Layer 2 of a small transformer language model trained on English Wikipedia (11 layers, counted from 0, width 96).
Take only the direct path to the model's output, skipping the later layers: a vector added to the residual stream pushes a token's score in proportion to its dot product with that token's output vector.

Output vectors of the tokens that the questions are about. A number n stands for n times 0.008.
"u": 44 -8 -10 6 -23 -83 41 -61 -1 -11 -5 -28 4 -2 76 14 -12 30 -24 -9 30 77 -31 82 2 27 -17 53 -3 -40 4 6 -66 4 4 67 26 -17 -83 -4 44 -35 6 26 -46 2 -18 20 -81 -41 -13 -43 13 47 -26 -55 13 29 -29 -17 -35 -26 23 36 -6 27 23 0 84 -22 -90 -36 11 2 -38 -4 -24 -45 81 -13 16 33 -17 31 16 -5 61 9 65 -5 8 44 4 17 -63 -17
"op": -27 0 -41 43 6 53 -4 -26 -24 17 2 72 -30 18 53 -7 31 12 -99 -32 -40 21 14 53 -19 14 -3 -1 -44 -84 -34 -4 -12 -39 4 -40 10 58 -12 -43 48 0 36 4 52 -8 59 86 -72 72 8 -73 -10 0 7 -90 -34 -46 -34 44 -24 9 -20 12 22 34 25 19 43 15 119 -29 50 -37 -19 -81 -43 -28 66 4 35 27 -18 22 -2 -13 11 -34 -129 25 14 33 -31 76 11 -32
"ular": 17 -40 -78 36 24 66 0 115 56 -49 -25 -22 -59 9 74 -78 70 40 29 -19 73 -70 -17 40 15 14 -53 -9 90 -50 -27 21 -39 -32 -36 -43 -13 -19 0 27 8 -22 31 28 -36 73 51 28 -86 -108 -63 46 -6 73 -72 -51 -127 -100 -68 72 3 -75 -46 9 8 -36 32 8 30 10 -51 15 5 -14 27 31 96 29 -22 -46 -81 -32 13 -101 -11 32 -6 71 9 51 77 123 -21 47 47 59
" me": 33 -6 14 10 5 -30 26 -10 -6 38 7 32 -17 -12 61 6 -2 3 28 4 -17 -5 -30 -9 38 -30 -41 4 5 32 -41 -30 -8 77 -70 47 -4 13 25 9 -60 18 -22 21 -6 -32 -13 67 -8 -45 18 -24 23 -12 -51 -15 -4 -56 -5 -11 9 57 27 -7 5 9 -18 -8 -20 -29 7 17 47 -36 -5 4 7 -63 -6 13 37 41 1 -11 5 2 -32 -4 26 10 16 15 -78 42 -25 9
"ttle": 87 -58 -30 32 18 58 17 -14 -34 16 -40 90 -67 -21 -69 -28 30 21 -13 -22 -2 -10 34 -2 29 74 44 -39 80 -56 -23 -36 -10 71 -23 4 -88 -45 -26 -57 -117 41 -26 46 -57 17 28 34 -89 40 60 69 85 -30 -103 -66 56 -7 -26 -57 20 17 -42 5 20 -113 37 -74 -25 24 -28 119 -55 32 54 -6 15 -3 -121 104 94 85 0 -103 -85 -43 51 47 -7 19 20 62 76 1 14 7
" -": 113 -168 158 105 145 274 -154 335 -181 266 -73 212 -157 -182 -149 64 165 87 -177 -103 48 18 -88 57 45 124 152 -69 191 -295 -126 93 -20 221 -368 110 -52 89 44 55 -198 -1 48 132 -235 89 102 159 -300 -50 206 -138 66 -164 -79 -79 -96 -355 -233 164 150 -98 -170 -199 97 -100 -68 -243 -234 -9 -30 107 -110 -77 231 -88 232 50 -191 186 101 -94 21 -186 -79 -156 32 139 26 -115 299 144 -177 477 57 224
"6": 113 -169 158 105 145 275 -154 336 -181 267 -73 212 -157 -183 -149 64 166 87 -177 -103 48 18 -88 57 45 124 153 -69 191 -295 -126 93 -20 222 -369 110 -53 89 44 55 -198 -1 48 133 -235 93 102 160 -300 -50 207 -138 66 -165 -79 -80 -96 -355 -233 164 151 -98 -170 -200 93 -100 -68 -244 -235 -9 -30 107 -110 -77 231 -88 233 50 -191 186 102 -94 21 -187 -79 -157 32 139 26 -116 300 144 -178 478 58 224
"ally": 75 3 -23 -119 8 115 -46 88 10 7 29 199 10 -71 -7 1 6 19 -2 14 107 -99 -22 -10 0 -47 -63 74 -22 20 -28 32 -29 32 -41 -2 -25 -122 -27 -2 -7 18 -29 33 30 61 -5 72 -87 23 9 -75 66 66 -49 -18 -30 -48 -18 -8 26 -45 -25 13 20 -32 52 -76 -90 165 -27 -44 0 22 -18 -53 23 -69 14 92 22 -24 44 -56 23 -23 -28 86 -47 25 96 83 -104 8 -105 7
"vel": -58 -44 3 42 14 3 -2 -18 -23 125 -68 61 -70 40 -21 -39 49 1 6 -106 -27 -50 -13 42 0 -2 21 -17 -10 -99 57 44 43 73 -30 3 -53 27 3 27 -43 9 22 50 22 -5 18 53 -92 -23 -2 33 64 14 -48 -101 18 -88 63 14 88 -11 -62 0 34 31 -55 53 22 -40 -46 -24 48 19 42 -12 -22 59 -96 83 61 56 -43 -20 19 -70 25 7 -43 -57 47 19 -38 22 -100 89
" Force": -26 -19 20 27 29 -26 -31 9 -56 23 18 13 43 16 -39 24 24 34 -53 -70 25 19 13 -40 51 32 69 44 44 -39 6 -59 -10 92 -58 57 28 59 19 24 -103 -19 -4 19 -4 22 73 16 -37 -11 44 -69 21 -92 -16 -16 -111 -93 40 25 -1 -49 -15 -12 5 -40 -98 -144 -95 81 33 -15 -33 -29 64 -30 22 84 30 93 1 16 8 -76 -11 -63 64 100 -54 -26 26 48 4 99 19 -27
"na": -79 47 -11 -25 -13 27 -44 -32 74 73 -41 -1 -52 62 -32 -43 3 -1 44 40 -27 47 -54 66 -25 -76 -6 88 -11 14 20 22 -7 23 -20 0 2 75 10 20 -49 -88 14 -32 38 -30 -41 69 -72 6 19 -29 20 -13 -88 61 15 -42 15 12 -29 -62 -48 11 23 10 -54 -60 -5 24 1 54 -5 -59 59 -2 -4 -29 3 -11 50 15 10 -61 -1 -5 49 22 -56 -12 40 18 62 -3 75 39
"tion": -24 -1 40 4 22 85 -4 46 10 34 33 24 -2 42 48 38 31 13 -89 32 -7 -43 65 48 72 78 39 77 72 -16 -43 -75 34 -42 -116 107 -18 34 -49 -30 8 17 -50 68 31 -39 -57 62 -85 -65 -53 -7 -25 -29 -3 19 -50 -86 94 -6 -15 -9 -128 11 -32 -10 -18 -77 -54 -18 32 22 -103 -67 28 19 73 -54 -58 4 9 66 -43 -76 103 -42 11 -35 -55 75 120 -19 -11 23 9 9
" been": 14 -8 66 21 18 -19 67 54 -68 96 20 147 -5 4 6 82 -49 46 -23 25 -33 -57 56 79 43 -53 -8 8 76 -14 -42 94 15 4 -78 -8 79 -32 1 0 -76 81 24 -9 -34 58 39 77 -37 -43 11 -81 -11 -9 -9 8 -8 -127 31 11 28 -74 -48 67 56 -89 6 -96 51 11 -27 11 27 -97 73 11 26 -60 -29 -9 14 -14 -78 -63 -37 -56 -64 -77 54 -78 3 5 -73 81 29 -2
"ph": -37 -45 35 -6 -2 12 -15 -46 42 86 24 84 30 40 93 -76 -5 -11 -11 3 -35 -24 76 30 69 -39 -6 -24 84 -23 6 -62 24 -10 -44 -50 -91 133 82 -15 0 -50 -16 17 -6 -26 92 -26 -79 -5 6 -13 -76 -16 -23 -17 -25 19 -36 43 8 59 3 51 -15 -37 -62 -52 29 -59 -23 75 5 3 -21 -52 -34 5 12 3 38 -22 35 -46 29 -6 -11 83 -56 53 57 -12 -107 20 -74 84
"*": -24 -54 -15 9 35 -13 10 2 -57 62 4 69 10 -1 12 -12 85 -4 -22 -5 -10 -22 -2 -69 9 22 -9 -24 17 21 18 -34 -11 31 11 -24 19 -7 13 45 -70 -55 63 1 -46 31 19 -11 -57 -39 22 13 -87 -38 5 80 -4 7 -62 24 -38 14 -24 -30 53 -13 -32 -27 -60 46 98 25 -25 15 -30 -24 41 -53 5 82 6 -23 -2 -17 -18 39 -54 -35 42 -2 75 -20 -17 53 -30 101
"self": 21 26 45 -78 11 48 -45 50 -42 156 22 36 -68 -4 -33 -4 -31 63 -74 53 55 -58 52 42 104 -93 -4 5 89 -44 52 -40 -35 3 -24 -77 -83 -58 81 4 -89 27 -71 74 -22 6 -29 88 -63 -16 135 -86 3 50 -12 -37 -73 -75 -17 31 31 56 -9 68 135 14 -11 -121 -8 97 -38 2 -6 -27 26 -16 -4 -88 -106 34 -40 -9 -29 41 29 -103 -44 19 -5 -5 79 -7 -127 86 55 88
"er": 86 106 -16 -11 -21 98 -64 26 -10 0 -11 -44 12 -22 -15 -72 -18 -27 8 25 82 32 -17 -96 -18 24 -19 -29 -64 -56 16 -27 53 -94 -8 37 -10 -42 64 -32 28 -30 49 44 -22 -54 33 -30 -38 -7 -42 52 1 -7 1 -53 -6 0 78 72 4 10 -19 81 32 -16 -33 -25 12 96 -45 31 -63 44 -24 5 -42 68 -27 -78 -3 18 57 27 -52 58 49 -69 -31 59 -23 -19 -17 -16 -9 67
"fer": -67 110 73 15 -1 67 56 17 -34 29 -83 40 32 -57 -88 -25 -49 13 0 22 -47 -22 50 -50 -50 -10 76 -40 -8 -69 -17 -6 -27 41 -49 -26 5 10 19 -26 -9 14 36 28 5 136 50 29 -64 -24 32 -43 59 -30 -42 36 -88 -40 41 37 -18 6 -70 66 -11 -51 33 -18 -95 11 21 96 -51 84 -20 26 -60 -33 30 47 -23 23 10 -104 -36 -1 -59 58 -24 -31 91 93 25 27 -79 47
"vo": -42 -96 8 100 7 -3 -1 0 3 89 51 67 8 -63 -26 -12 23 -52 40 -72 -1 85 -3 11 -26 13 37 47 0 -30 -43 21 33 -12 -20 29 18 -72 61 -8 -20 -76 42 46 32 107 46 -36 -65 25 55 -27 34 16 -48 17 -70 38 -32 20 31 -64 4 61 20 16 12 -5 12 13 -40 21 -8 2 -39 -48 -27 -21 -109 64 45 4 -5 5 -37 -10 -29 -31 25 -24 10 -37 -31 -6 -33 -10
"int": -43 -68 -13 -20 31 11 14 35 34 -19 9 -8 -36 -73 -97 -76 -10 -7 -18 23 -25 -13 20 -13 -65 52 79 85 -7 -35 -60 -123 -11 13 1 29 51 16 -115 -22 -3 35 42 102 -107 -5 -1 45 -81 -8 -7 85 32 -67 -75 61 8 -80 -41 122 10 63 -35 53 -33 36 -43 88 -29 -30 8 5 2 49 15 -1 86 12 -95 19 3 18 2 -29 40 -105 23 -36 43 28 48 79 -65 61 44 83
"ified": 40 -68 -16 8 35 100 -103 40 -2 106 43 127 -22 -74 -66 46 27 39 -75 27 -9 -33 20 64 33 -32 40 -21 77 -58 1 50 46 0 -35 -65 -7 -15 -7 51 42 30 -50 -4 11 79 1 30 -74 -100 -67 -48 57 69 -53 -44 -39 -3 37 57 58 -6 -36 15 0 -147 63 1 -49 -23 17 -83 -40 96 68 -45 21 -6 3 -24 -6 -33 -105 -13 63 -46 30 -7 -81 -56 1 38 -59 106 17 24
"ence": 23 40 68 111 24 68 20 -15 -65 4 37 40 -16 -20 2 -72 4 26 -48 -94 -45 -135 47 44 26 91 -6 38 106 0 -103 -29 18 43 -28 -34 57 -22 -64 -12 25 -87 33 37 -81 -20 -4 100 -67 -66 -14 45 -8 -25 28 15 -105 -50 84 2 -82 43 24 72 -19 -30 29 -65 -43 9 -79 102 -124 -40 49 -6 17 -37 -24 -16 100 -2 -1 -27 24 -51 -3 -75 -31 45 53 32 -11 90 90 16
"pt": -14 4 -52 -5 5 51 56 118 -35 81 38 -27 -38 -20 -9 -11 40 -2 -26 -42 -44 81 -35 130 -46 34 7 -21 83 -71 -7 -81 57 73 -37 -17 -32 -23 24 -69 -35 49 -29 25 -109 40 27 36 -80 -74 -40 81 -41 82 -31 -33 -25 -7 -45 -29 35 -23 -53 46 -3 -58 -63 -111 49 9 -18 1 -16 9 63 -27 50 43 5 -39 -5 111 -33 5 1 -133 64 50 -14 6 36 33 -8 7 -9 108
"tra": -19 13 0 -14 -12 66 47 -74 10 140 37 -28 -37 -49 9 31 -48 58 -91 3 88 57 -26 48 -86 10 -29 29 9 -13 -75 2 61 26 1 45 17 50 61 44 -28 21 -1 -4 15 94 0 60 -74 52 -11 -87 32 30 -36 28 6 -42 -39 -23 -31 -94 -7 14 -15 15 -21 67 -61 -27 -47 -29 -16 10 3 -4 23 24 -63 -20 -4 -2 11 -69 17 54 -55 -26 -9 44 58 3 -75 20 -22 -18
" in": 26 -2 -3 -1 -10 -38 -15 -11 19 -36 -8 -16 -5 19 2 -19 -34 -6 -1 77 -74 5 -16 45 17 -6 -74 39 -24 59 -3 13 -13 -49 -4 -5 -16 13 3 -43 -27 60 20 6 0 -13 -51 -29 38 14 17 24 101 11 27 -58 -7 27 -1 -15 -37 6 37 41 -13 -7 -9 -27 2 -47 -52 -42 15 6 19 58 41 5 23 7 -2 -15 4 14 39 -9 -43 -44 -12 5 -11 59 45 15 -21 1
"vi": -72 -61 -22 7 2 14 6 -48 45 51 -45 21 74 -36 -83 -12 -26 -67 -24 91 45 15 20 -9 -8 22 28 6 -16 -47 -85 -3 44 82 -32 54 -29 41 33 6 79 -67 92 7 63 13 3 35 -60 18 50 -54 -9 -33 -21 20 -75 -44 -56 30 51 -20 -27 84 -11 -10 44 -3 5 -1 -85 3 -5 -13 -27 -45 36 -35 17 92 56 46 23 -22 -19 -76 -37 -5 37 -31 25 19 7 -31 -27 14
" its": -3 -12 26 -74 13 24 2 97 -21 67 46 46 22 1 6 -28 -20 -14 -67 -25 -1 -55 -13 87 -22 40 -8 26 31 -26 -76 29 -40 -23 -42 -8 -25 -16 3 -3 -84 -20 -23 56 14 -16 25 88 -12 -40 -6 53 78 -32 -11 18 -3 -78 -32 10 27 -87 -10 48 -2 -100 45 24 -30 -9 53 -25 38 -17 -3 91 15 -9 42 -10 3 -22 -22 10 -80 -47 -61 30 14 -25 43 58 -54 95 32 16
"ir": 17 -17 41 102 -3 14 1 10 60 11 37 -21 -29 66 -37 -62 8 31 41 -20 25 -59 -5 67 0 -18 -1 40 -32 -43 -28 75 9 78 11 48 46 39 -25 -13 -27 52 -35 4 -22 14 13 -92 -71 18 -4 -103 -18 -18 -43 -47 -27 35 26 -55 50 -51 1 18 -14 -20 -42 -18 22 38 -27 46 -74 21 -41 -9 -43 99 13 -33 -81 33 -34 -56 -4 -59 68 -72 50 -41 41 86 -44 15 86 12
"cho": -23 14 -70 -1 5 -10 -4 4 -42 38 18 15 -13 -8 -38 -2 63 50 -43 6 -53 92 44 36 17 -74 28 -5 51 -91 -44 100 36 6 -25 41 46 37 93 -73 -29 8 -23 48 29 15 -17 -40 -97 15 52 -48 29 11 -33 10 -58 11 18 -45 -15 5 -80 82 -3 -2 40 -38 -58 -9 -6 63 -52 -42 66 -33 16 -19 -25 -21 -1 -14 -8 32 -46 -2 1 -8 12 13 9 83 25 86 -73 -52
"Note": 51 -24 10 26 64 56 49 69 -31 47 -107 166 -7 10 -74 -15 33 -25 -33 -41 -19 -30 -30 -44 2 0 -29 -124 67 22 14 72 113 87 11 -17 -38 -26 -34 0 -43 37 16 13 -24 91 77 58 -91 -42 41 4 72 -87 60 16 2 -35 -8 -3 18 24 -25 -14 -9 -26 -66 3 -98 -31 -37 50 15 -102 -5 -27 28 32 -26 28 99 51 -26 -60 4 -57 5 -22 -6 -25 -11 -83 -55 46 -13 49

Each question shows what one neuron of this layer's MLP adds at an activation of 1. A number n stands for n times 0.0013.

n342: 115 -101 147 -42 -109 93 113 105 -14 -171 82 -67 37 -56 -69 -205 -126 66 135 121 -64 62 -107 76 59 -44 -44 103 189 -106 -94 28 62 -71 101 -96 44 12 -29 -62 154 -213 9 44 105 -139 111 142 -122 45 -84 -15 -81 -52 41 -110 -89 35 -86 -11 -69 65 103 -110 16 76 -120 17 70 0 -74 179 23 -49 -9 -48 -78 94 37 25 12 -3 -32 -15 117 -157 -25 82 37 45 -28 -139 -60 -93 -196 288
Which of these tokens does it push up most? "ph"

n65: -101 36 10 82 110 -143 -246 50 -10 -181 36 -16 107 87 -21 -71 89 78 -162 -98 -36 21 51 281 10 199 38 23 -106 -153 76 36 -160 -210 66 -133 103 -18 -165 -159 -73 49 -14 51 -113 -10 290 202 0 -167 -193 -165 149 7 -155 129 98 14 -147 143 -29 -3 -38 30 22 -14 0 303 62 139 -26 -107 -37 0 50 27 27 -100 67 43 -88 20 -82 -204 17 10 -32 119 -47 199 160 112 -87 -86 -90 -35
Which of these tokens does it push up most? "ular"

n69: 221 -51 252 104 20 -22 4 114 -29 94 -3 131 -121 -135 154 170 -127 -145 122 19 75 -82 37 104 -72 -113 -167 92 -88 168 -152 -6 -43 19 192 63 -126 110 79 -28 -114 -91 -221 -29 -15 -59 10 176 41 -116 97 -10 -69 -75 -49 -67 137 109 185 -51 6 233 184 -107 111 34 -37 -71 20 -19 -165 0 269 -86 -89 -88 -209 -95 13 47 44 29 0 -191 -52 33 3 -40 0 56 50 -58 -70 34 -17 4
Which of these tokens does it push up most? " me"

n74: 50 -73 130 133 130 -142 -134 13 -114 54 -18 235 -220 -220 106 8 -82 40 188 38 -54 52 113 -267 -9 -45 199 245 -42 -41 26 153 -84 -160 -166 238 301 -270 -73 -4 185 -47 -140 -99 37 -218 103 -269 -186 -145 -180 -9 -96 -103 -191 40 88 91 304 -164 -289 -113 220 129 91 36 223 -73 -82 -60 81 4 46 50 54 -142 170 43 21 134 31 -60 -248 210 -229 60 0 -16 233 31 -54 308 113 54 32 -29
Which of these tokens does it push up most? "cho"

n39: 15 -84 -108 41 169 105 -18 -39 -14 -120 -110 71 198 -30 79 38 -114 50 -101 6 -53 -23 178 3 112 -85 40 -8 -3 0 20 -151 75 83 -20 -69 -76 -55 -109 52 44 41 63 102 -140 -60 -38 51 -80 153 39 -233 127 -6 -31 9 154 57 -64 -68 -64 91 -158 -91 -42 -206 -103 62 -178 -51 43 212 198 -77 -98 49 -93 88 3 -96 32 70 -18 9 171 71 43 -35 36 83 -122 6 61 98 6 38
Which two tokens does it push up most, strongest first? "Note", "ttle"

n214: 40 120 52 103 28 30 48 108 166 40 123 -79 -193 -33 -263 30 17 168 65 82 -43 -24 -169 -42 -115 123 146 -17 -147 155 -81 34 -116 -37 7 -87 19 117 0 64 51 197 -186 -239 -98 -83 168 -117 171 -63 31 97 55 11 -24 -102 -50 283 -193 -51 65 33 119 -117 -82 22 -33 -59 68 51 -49 -66 -165 -105 185 80 79 -73 -64 -121 174 116 86 35 66 -10 -337 98 136 -6 -142 -21 -178 100 87 -136
Which of these tokens does it push up most? " in"

n375: -62 22 -54 26 33 -58 -197 -187 3 -3 191 115 35 57 -46 -6 -180 -6 -24 -65 182 76 -8 -90 33 -14 -30 6 41 -11 -64 96 -52 18 -244 -139 -97 148 -158 41 135 -8 24 -69 -20 -166 -109 200 151 37 -63 6 -108 -41 -24 156 -135 24 26 -92 37 -136 111 169 -80 87 158 -21 114 92 48 45 102 221 -94 -116 59 169 21 76 -77 -59 -33 -40 -30 -56 94 -57 27 11 40 -51 -79 -260 47 124
Which of these tokens does it push up most? "vi"

n221: -38 48 15 29 89 150 52 -100 163 81 243 -52 140 177 -93 -83 -143 28 -96 -140 -85 -34 -45 -42 43 -80 -73 44 111 -6 110 -67 114 91 77 -41 -49 -40 -54 0 -106 -98 -166 -51 69 43 41 -237 92 108 9 -76 84 -98 -88 -34 -217 113 -53 -51 -9 -114 -118 -26 108 -50 107 54 31 9 45 -37 24 -219 114 120 -27 88 -62 -200 81 3 0 -46 -164 -51 -6 -88 -21 154 -147 231 3 -50 70 238
Which of these tokens does it push up most? "ir"

n304: 64 75 -97 -17 -97 -184 104 21 14 -3 -105 51 25 107 -11 220 190 22 223 28 -142 -65 -138 218 -94 218 101 -49 -66 -38 181 127 -51 -188 105 -66 27 4 96 -24 150 -39 221 -7 -78 -58 -174 117 -34 -22 85 54 30 -97 -25 -205 -22 -300 -4 103 -91 -218 212 152 -187 -63 185 -61 -65 92 -80 -112 -160 -53 -38 -45 -49 -212 32 -121 -7 4 120 116 32 -63 -17 -20 95 29 181 -188 -230 17 -19 152
Which of these tokens does it push up most? "u"

n103: 50 -15 -54 -11 170 -33 172 -19 -82 -43 -132 5 -113 131 46 -205 146 -79 -119 47 123 -40 -29 -171 -28 74 34 137 60 -171 11 150 46 96 -77 82 -129 -14 8 -71 -38 104 -57 90 -64 48 55 53 15 37 78 107 -72 158 -195 66 -92 105 41 78 -27 30 -219 -147 -113 119 102 -67 63 98 82 51 11 -86 -44 35 -203 -34 -47 -128 81 -47 -61 3 17 112 -29 -85 -8 5 8 -11 14 -141 27 116
Which two tokens does it push up most, strongest first? "ttle", "ular"

n54: 269 -10 -166 -89 -157 -18 -10 -163 158 -24 66 61 -103 -30 -20 -99 -35 118 72 94 139 -3 74 269 -64 57 25 -9 58 33 51 -31 -110 74 273 98 -133 29 207 101 -40 26 71 -105 3 -133 33 20 -133 149 35 -83 74 -59 -54 -81 -32 157 -59 -88 27 -77 68 -3 44 -69 -106 -76 60 -179 89 3 -95 97 -106 89 128 -121 -214 -104 153 178 0 -32 76 88 -69 -78 0 -29 -142 -9 22 -216 -10 64
Which two tokens does it push up most, strongest first? "ttle", "tra"

n228: 122 -86 -92 -188 -39 -88 21 104 -29 -88 58 134 83 -90 -64 74 72 67 35 -16 105 -46 -34 127 108 31 -3 -147 -104 -31 -49 -139 196 -105 -46 -139 84 -27 -108 139 38 -35 185 3 -15 53 3 -151 68 119 -84 10 -163 -20 7 -93 -93 151 172 -127 34 129 -6 3 9 -192 -37 -107 -227 81 171 13 22 232 -38 -126 -100 0 6 -63 70 189 -4 109 326 -197 -77 98 83 -9 -174 129 -82 50 -72 7
Which two tokens does it push up most, strongest first? "ified", "ally"

n218: -78 -78 -47 223 -25 63 158 -162 -125 -189 -94 52 83 6 101 -18 60 -17 -54 40 3 82 -36 -30 -102 -8 -85 8 -171 3 -3 -58 -33 35 6 -21 -88 -39 -68 -42 16 39 124 33 90 94 -211 -69 -9 64 -49 8 151 -128 107 0 -50 -6 -69 13 82 66 -53 84 -17 -127 60 -35 -127 41 -36 162 16 100 -117 50 -102 110 -27 222 -95 108 77 36 -87 -119 31 231 -75 -69 34 133 8 -76 17 73
Which of these tokens does it push up most? "fer"

n191: 130 40 -114 -68 16 -63 113 5 -37 -104 0 46 45 -49 11 -105 -127 25 32 -24 48 -141 -58 -132 -98 8 -100 69 -29 206 142 77 -38 137 -191 -73 -78 -72 43 5 160 -17 -104 186 -54 -33 78 14 -28 110 -88 43 -6 -28 33 -80 44 -25 98 25 -69 117 103 -110 -173 151 8 -182 -12 -70 88 57 39 -125 -40 -128 69 152 37 60 89 -64 216 60 -14 110 -49 -18 16 -49 -26 -19 -71 104 -119 39
Which of these tokens does it push up most? "ally"

n70: -72 20 -58 -65 -140 31 -10 -69 25 183 67 43 -3 148 219 -12 -23 20 -118 -45 -182 -117 3 -126 -150 -91 19 16 50 65 -10 23 -36 72 33 94 -14 -20 -78 -31 76 -32 -23 232 15 -46 153 147 -193 33 102 226 -199 30 270 -109 -59 10 155 -126 -79 -187 -48 -66 24 295 -37 74 117 -99 103 -202 16 -44 91 131 -19 13 167 28 -100 -175 -130 -92 -49 -12 -37 125 3 94 -160 -135 16 25 169 -47
Which of these tokens does it push up most? "op"

n101: 18 27 130 117 -59 -125 -3 -42 -158 -51 32 -133 149 97 -26 79 66 42 12 42 -3 64 -33 104 -143 43 119 57 22 75 33 -78 -26 79 90 -83 -81 -86 54 -42 274 -98 51 -68 -43 -150 42 59 -29 -18 -65 -15 -3 -11 -31 46 -31 3 40 -87 -26 0 80 147 -81 58 19 -45 -113 -38 7 145 37 -172 32 95 -40 25 -143 12 -107 -70 90 97 -139 14 -17 79 62 -16 -60 -201 10 73 16 -82
Which of these tokens does it push up most? "ence"

n97: 131 63 -163 -34 28 134 13 -58 -182 -15 33 30 -31 202 155 -105 -222 156 -184 70 -4 232 -4 4 116 -67 183 -54 -230 -64 -28 -274 20 -42 -40 35 89 273 103 4 73 50 -136 24 -128 -49 33 80 12 -258 -98 107 232 70 32 121 12 160 101 -40 86 -172 -33 54 -120 -123 125 170 -85 -39 182 32 -104 -329 91 -253 133 124 -85 104 -187 -235 185 -132 -60 -44 8 116 -82 -97 -95 -122 116 0 403 -18
Which of these tokens does it push down most? "ally"

n156: 94 27 -102 3 29 -65 75 263 289 -140 60 161 -12 -57 -72 36 -48 125 -6 -263 36 -54 -51 60 -38 -54 22 25 -95 -27 -113 155 -49 -105 -171 -182 -92 118 -31 -34 22 -95 74 51 -24 64 82 -71 80 62 -19 -83 -112 -20 202 -149 -153 61 -9 -29 36 -80 -130 -18 149 -171 137 -120 5 -120 -57 115 195 -110 107 71 69 -90 205 -89 0 -31 52 190 163 -56 51 102 19 -72 -39 -66 142 -73 -17 -29
Which of these tokens does it push up most? "ular"

n98: 64 9 -197 -172 -160 -201 34 -269 48 -166 141 -163 82 -6 44 -96 -9 -15 14 122 -6 -44 -3 6 137 -106 -46 20 -50 80 -6 184 47 -143 38 -36 173 -27 -59 120 -73 81 38 14 -189 22 48 128 -218 85 57 -67 0 27 -9 -9 142 35 -90 147 -27 14 40 70 45 -78 119 187 37 -52 -84 -99 64 -142 -6 53 -34 -55 79 -165 -42 -40 34 61 26 0 -5 -11 17 -29 28 152 17 83 -15 74
Which of these tokens does it push up most? "u"

n57: -99 41 150 -207 -36 165 -61 -165 58 -17 -103 29 -129 -35 80 -116 -134 59 83 32 28 -48 -132 -116 6 123 218 99 -23 -45 60 -34 -134 78 121 35 45 -77 37 -113 -93 -57 112 60 -11 71 89 82 -22 -46 -80 -78 44 50 -24 -155 229 -120 -53 -80 8 26 6 6 -49 -84 -111 231 -15 112 -112 -99 -9 -88 -219 -23 133 96 79 78 46 -71 -162 -21 -30 -42 14 14 -56 225 -88 -6 67 86 113 211
Which of these tokens does it push up most? "int"

n140: -62 256 59 -25 0 -46 -166 89 -61 92 -38 92 217 -196 30 -42 -81 118 -233 51 -138 -137 166 40 -115 28 55 -18 -7 53 -67 111 -60 -43 220 -64 47 132 -30 -111 25 33 -186 85 -174 -155 11 -74 120 -15 -164 196 340 -165 -148 139 117 100 -40 -160 -56 -89 -68 -53 78 -23 -116 55 -28 106 48 111 32 -170 -93 150 -80 -133 -97 -118 250 131 -12 -108 -66 -267 119 -7 -4 30 334 110 21 99 -185 58
Which of these tokens does it push up most? " its"

n95: -105 -244 10 37 17 20 298 91 54 133 98 -10 -156 -184 -50 -3 -108 -165 -171 68 -61 -28 -120 -28 -122 3 -38 85 23 102 116 -31 -229 27 -14 -23 93 -110 -34 -70 135 0 -88 211 -13 -20 39 -161 -22 46 -110 45 133 -184 195 138 35 136 58 3 -98 -30 135 121 44 205 -169 93 -140 14 -36 -129 54 -218 -258 141 -164 70 -17 87 36 -219 -128 235 17 48 95 127 31 -63 149 -27 51 -113 7 213
Which two tokens does it push up most, strongest first? "int", "vo"

n145: 80 6 -3 137 12 -25 100 -37 -62 17 58 8 -6 6 -69 113 96 -84 6 -17 -82 -67 -114 -209 190 -63 -26 -54 3 83 -38 10 148 -28 -177 -96 9 18 -78 -6 8 102 -35 -107 -113 122 36 18 161 12 -14 -105 9 24 -172 -6 -140 47 156 -30 22 -118 -94 110 146 -154 44 121 92 -161 -193 -35 121 152 -67 -3 32 -41 -11 -107 -54 138 -16 188 -102 22 80 -139 117 53 33 0 -136 198 -134 -150
Which two tokens does it push up most, strongest first? " been", "ified"

n297: 189 -151 0 45 36 -160 -77 28 -14 -52 -131 -165 -14 -88 -30 -41 -209 -30 -85 -74 -82 -33 -78 -86 -101 24 205 14 205 209 36 -16 40 -193 0 115 8 140 -55 157 -49 -3 -15 -4 3 -117 22 -4 -370 -15 -164 -140 -69 -34 51 128 -37 94 155 150 105 -24 287 275 13 138 10 -32 -108 43 -24 -98 147 109 256 28 -110 -47 -176 52 44 -167 31 58 47 144 -54 68 240 -114 -134 29 14 176 177 -60
Which of these tokens does it push down most? "pt"

n26: -36 57 -106 41 -32 41 37 -58 95 71 -21 -11 188 146 56 54 -3 9 -65 11 -33 -52 -40 -88 -104 0 -23 22 231 24 61 0 172 33 124 83 -128 187 135 -69 45 -173 -38 11 22 3 -100 166 0 -41 -102 66 -194 -30 83 -52 9 17 -11 -122 -161 132 24 -146 -272 44 -82 -77 -15 65 -80 20 155 45 15 80 -39 0 -218 39 56 37 93 49 54 66 27 -107 3 39 -131 -93 -72 58 -177 -150
Which of these tokens does it push up most? "ph"

n168: -158 29 59 30 -6 121 -177 124 -225 123 45 -18 76 -122 -128 -6 28 55 80 101 29 35 -20 19 -22 -166 78 -6 -63 18 -170 -75 25 -167 28 45 -103 -6 -100 133 221 -20 -35 -246 -80 -50 241 -59 26 89 -164 -134 33 -84 -125 -29 226 110 -219 -3 26 -54 63 145 -48 -142 179 68 64 216 -12 -3 36 33 62 -15 18 6 40 -148 -10 141 -98 -195 -9 -12 -121 -15 -3 8 24 77 54 21 29 146
Which of these tokens does it push up most? "ified"

n194: 73 199 -47 -130 -25 -88 -186 -64 31 -3 167 63 -188 -70 -19 0 -167 -101 3 -226 164 57 159 63 -70 -35 173 37 -64 222 32 6 -199 -58 -41 -192 -47 -26 -36 -161 -74 -116 -25 31 89 147 26 126 82 77 175 -19 -97 -92 22 39 125 203 18 6 -104 33 -90 -55 63 -75 199 119 -86 53 56 -108 -107 92 -148 0 16 -63 138 18 152 25 -143 -45 101 -15 21 35 40 60 -48 128 -67 -133 155 -116
Which of these tokens does it push up most? "ally"

n172: 84 -95 -39 -125 -137 -69 -28 151 9 -37 -37 -192 -193 83 156 58 120 104 -6 -86 37 -137 -33 -110 0 -33 130 -85 -50 52 59 293 82 123 7 -66 52 80 17 116 -186 82 167 39 77 114 -23 -174 3 0 -183 130 172 158 13 36 -122 -20 206 -36 238 -109 -120 50 -65 74 108 -203 108 -74 -151 -205 -53 -122 -44 -34 45 -7 57 -25 -113 10 21 121 65 3 -49 -140 -25 150 6 32 22 78 61 -58
Which of these tokens does it push up most? "ular"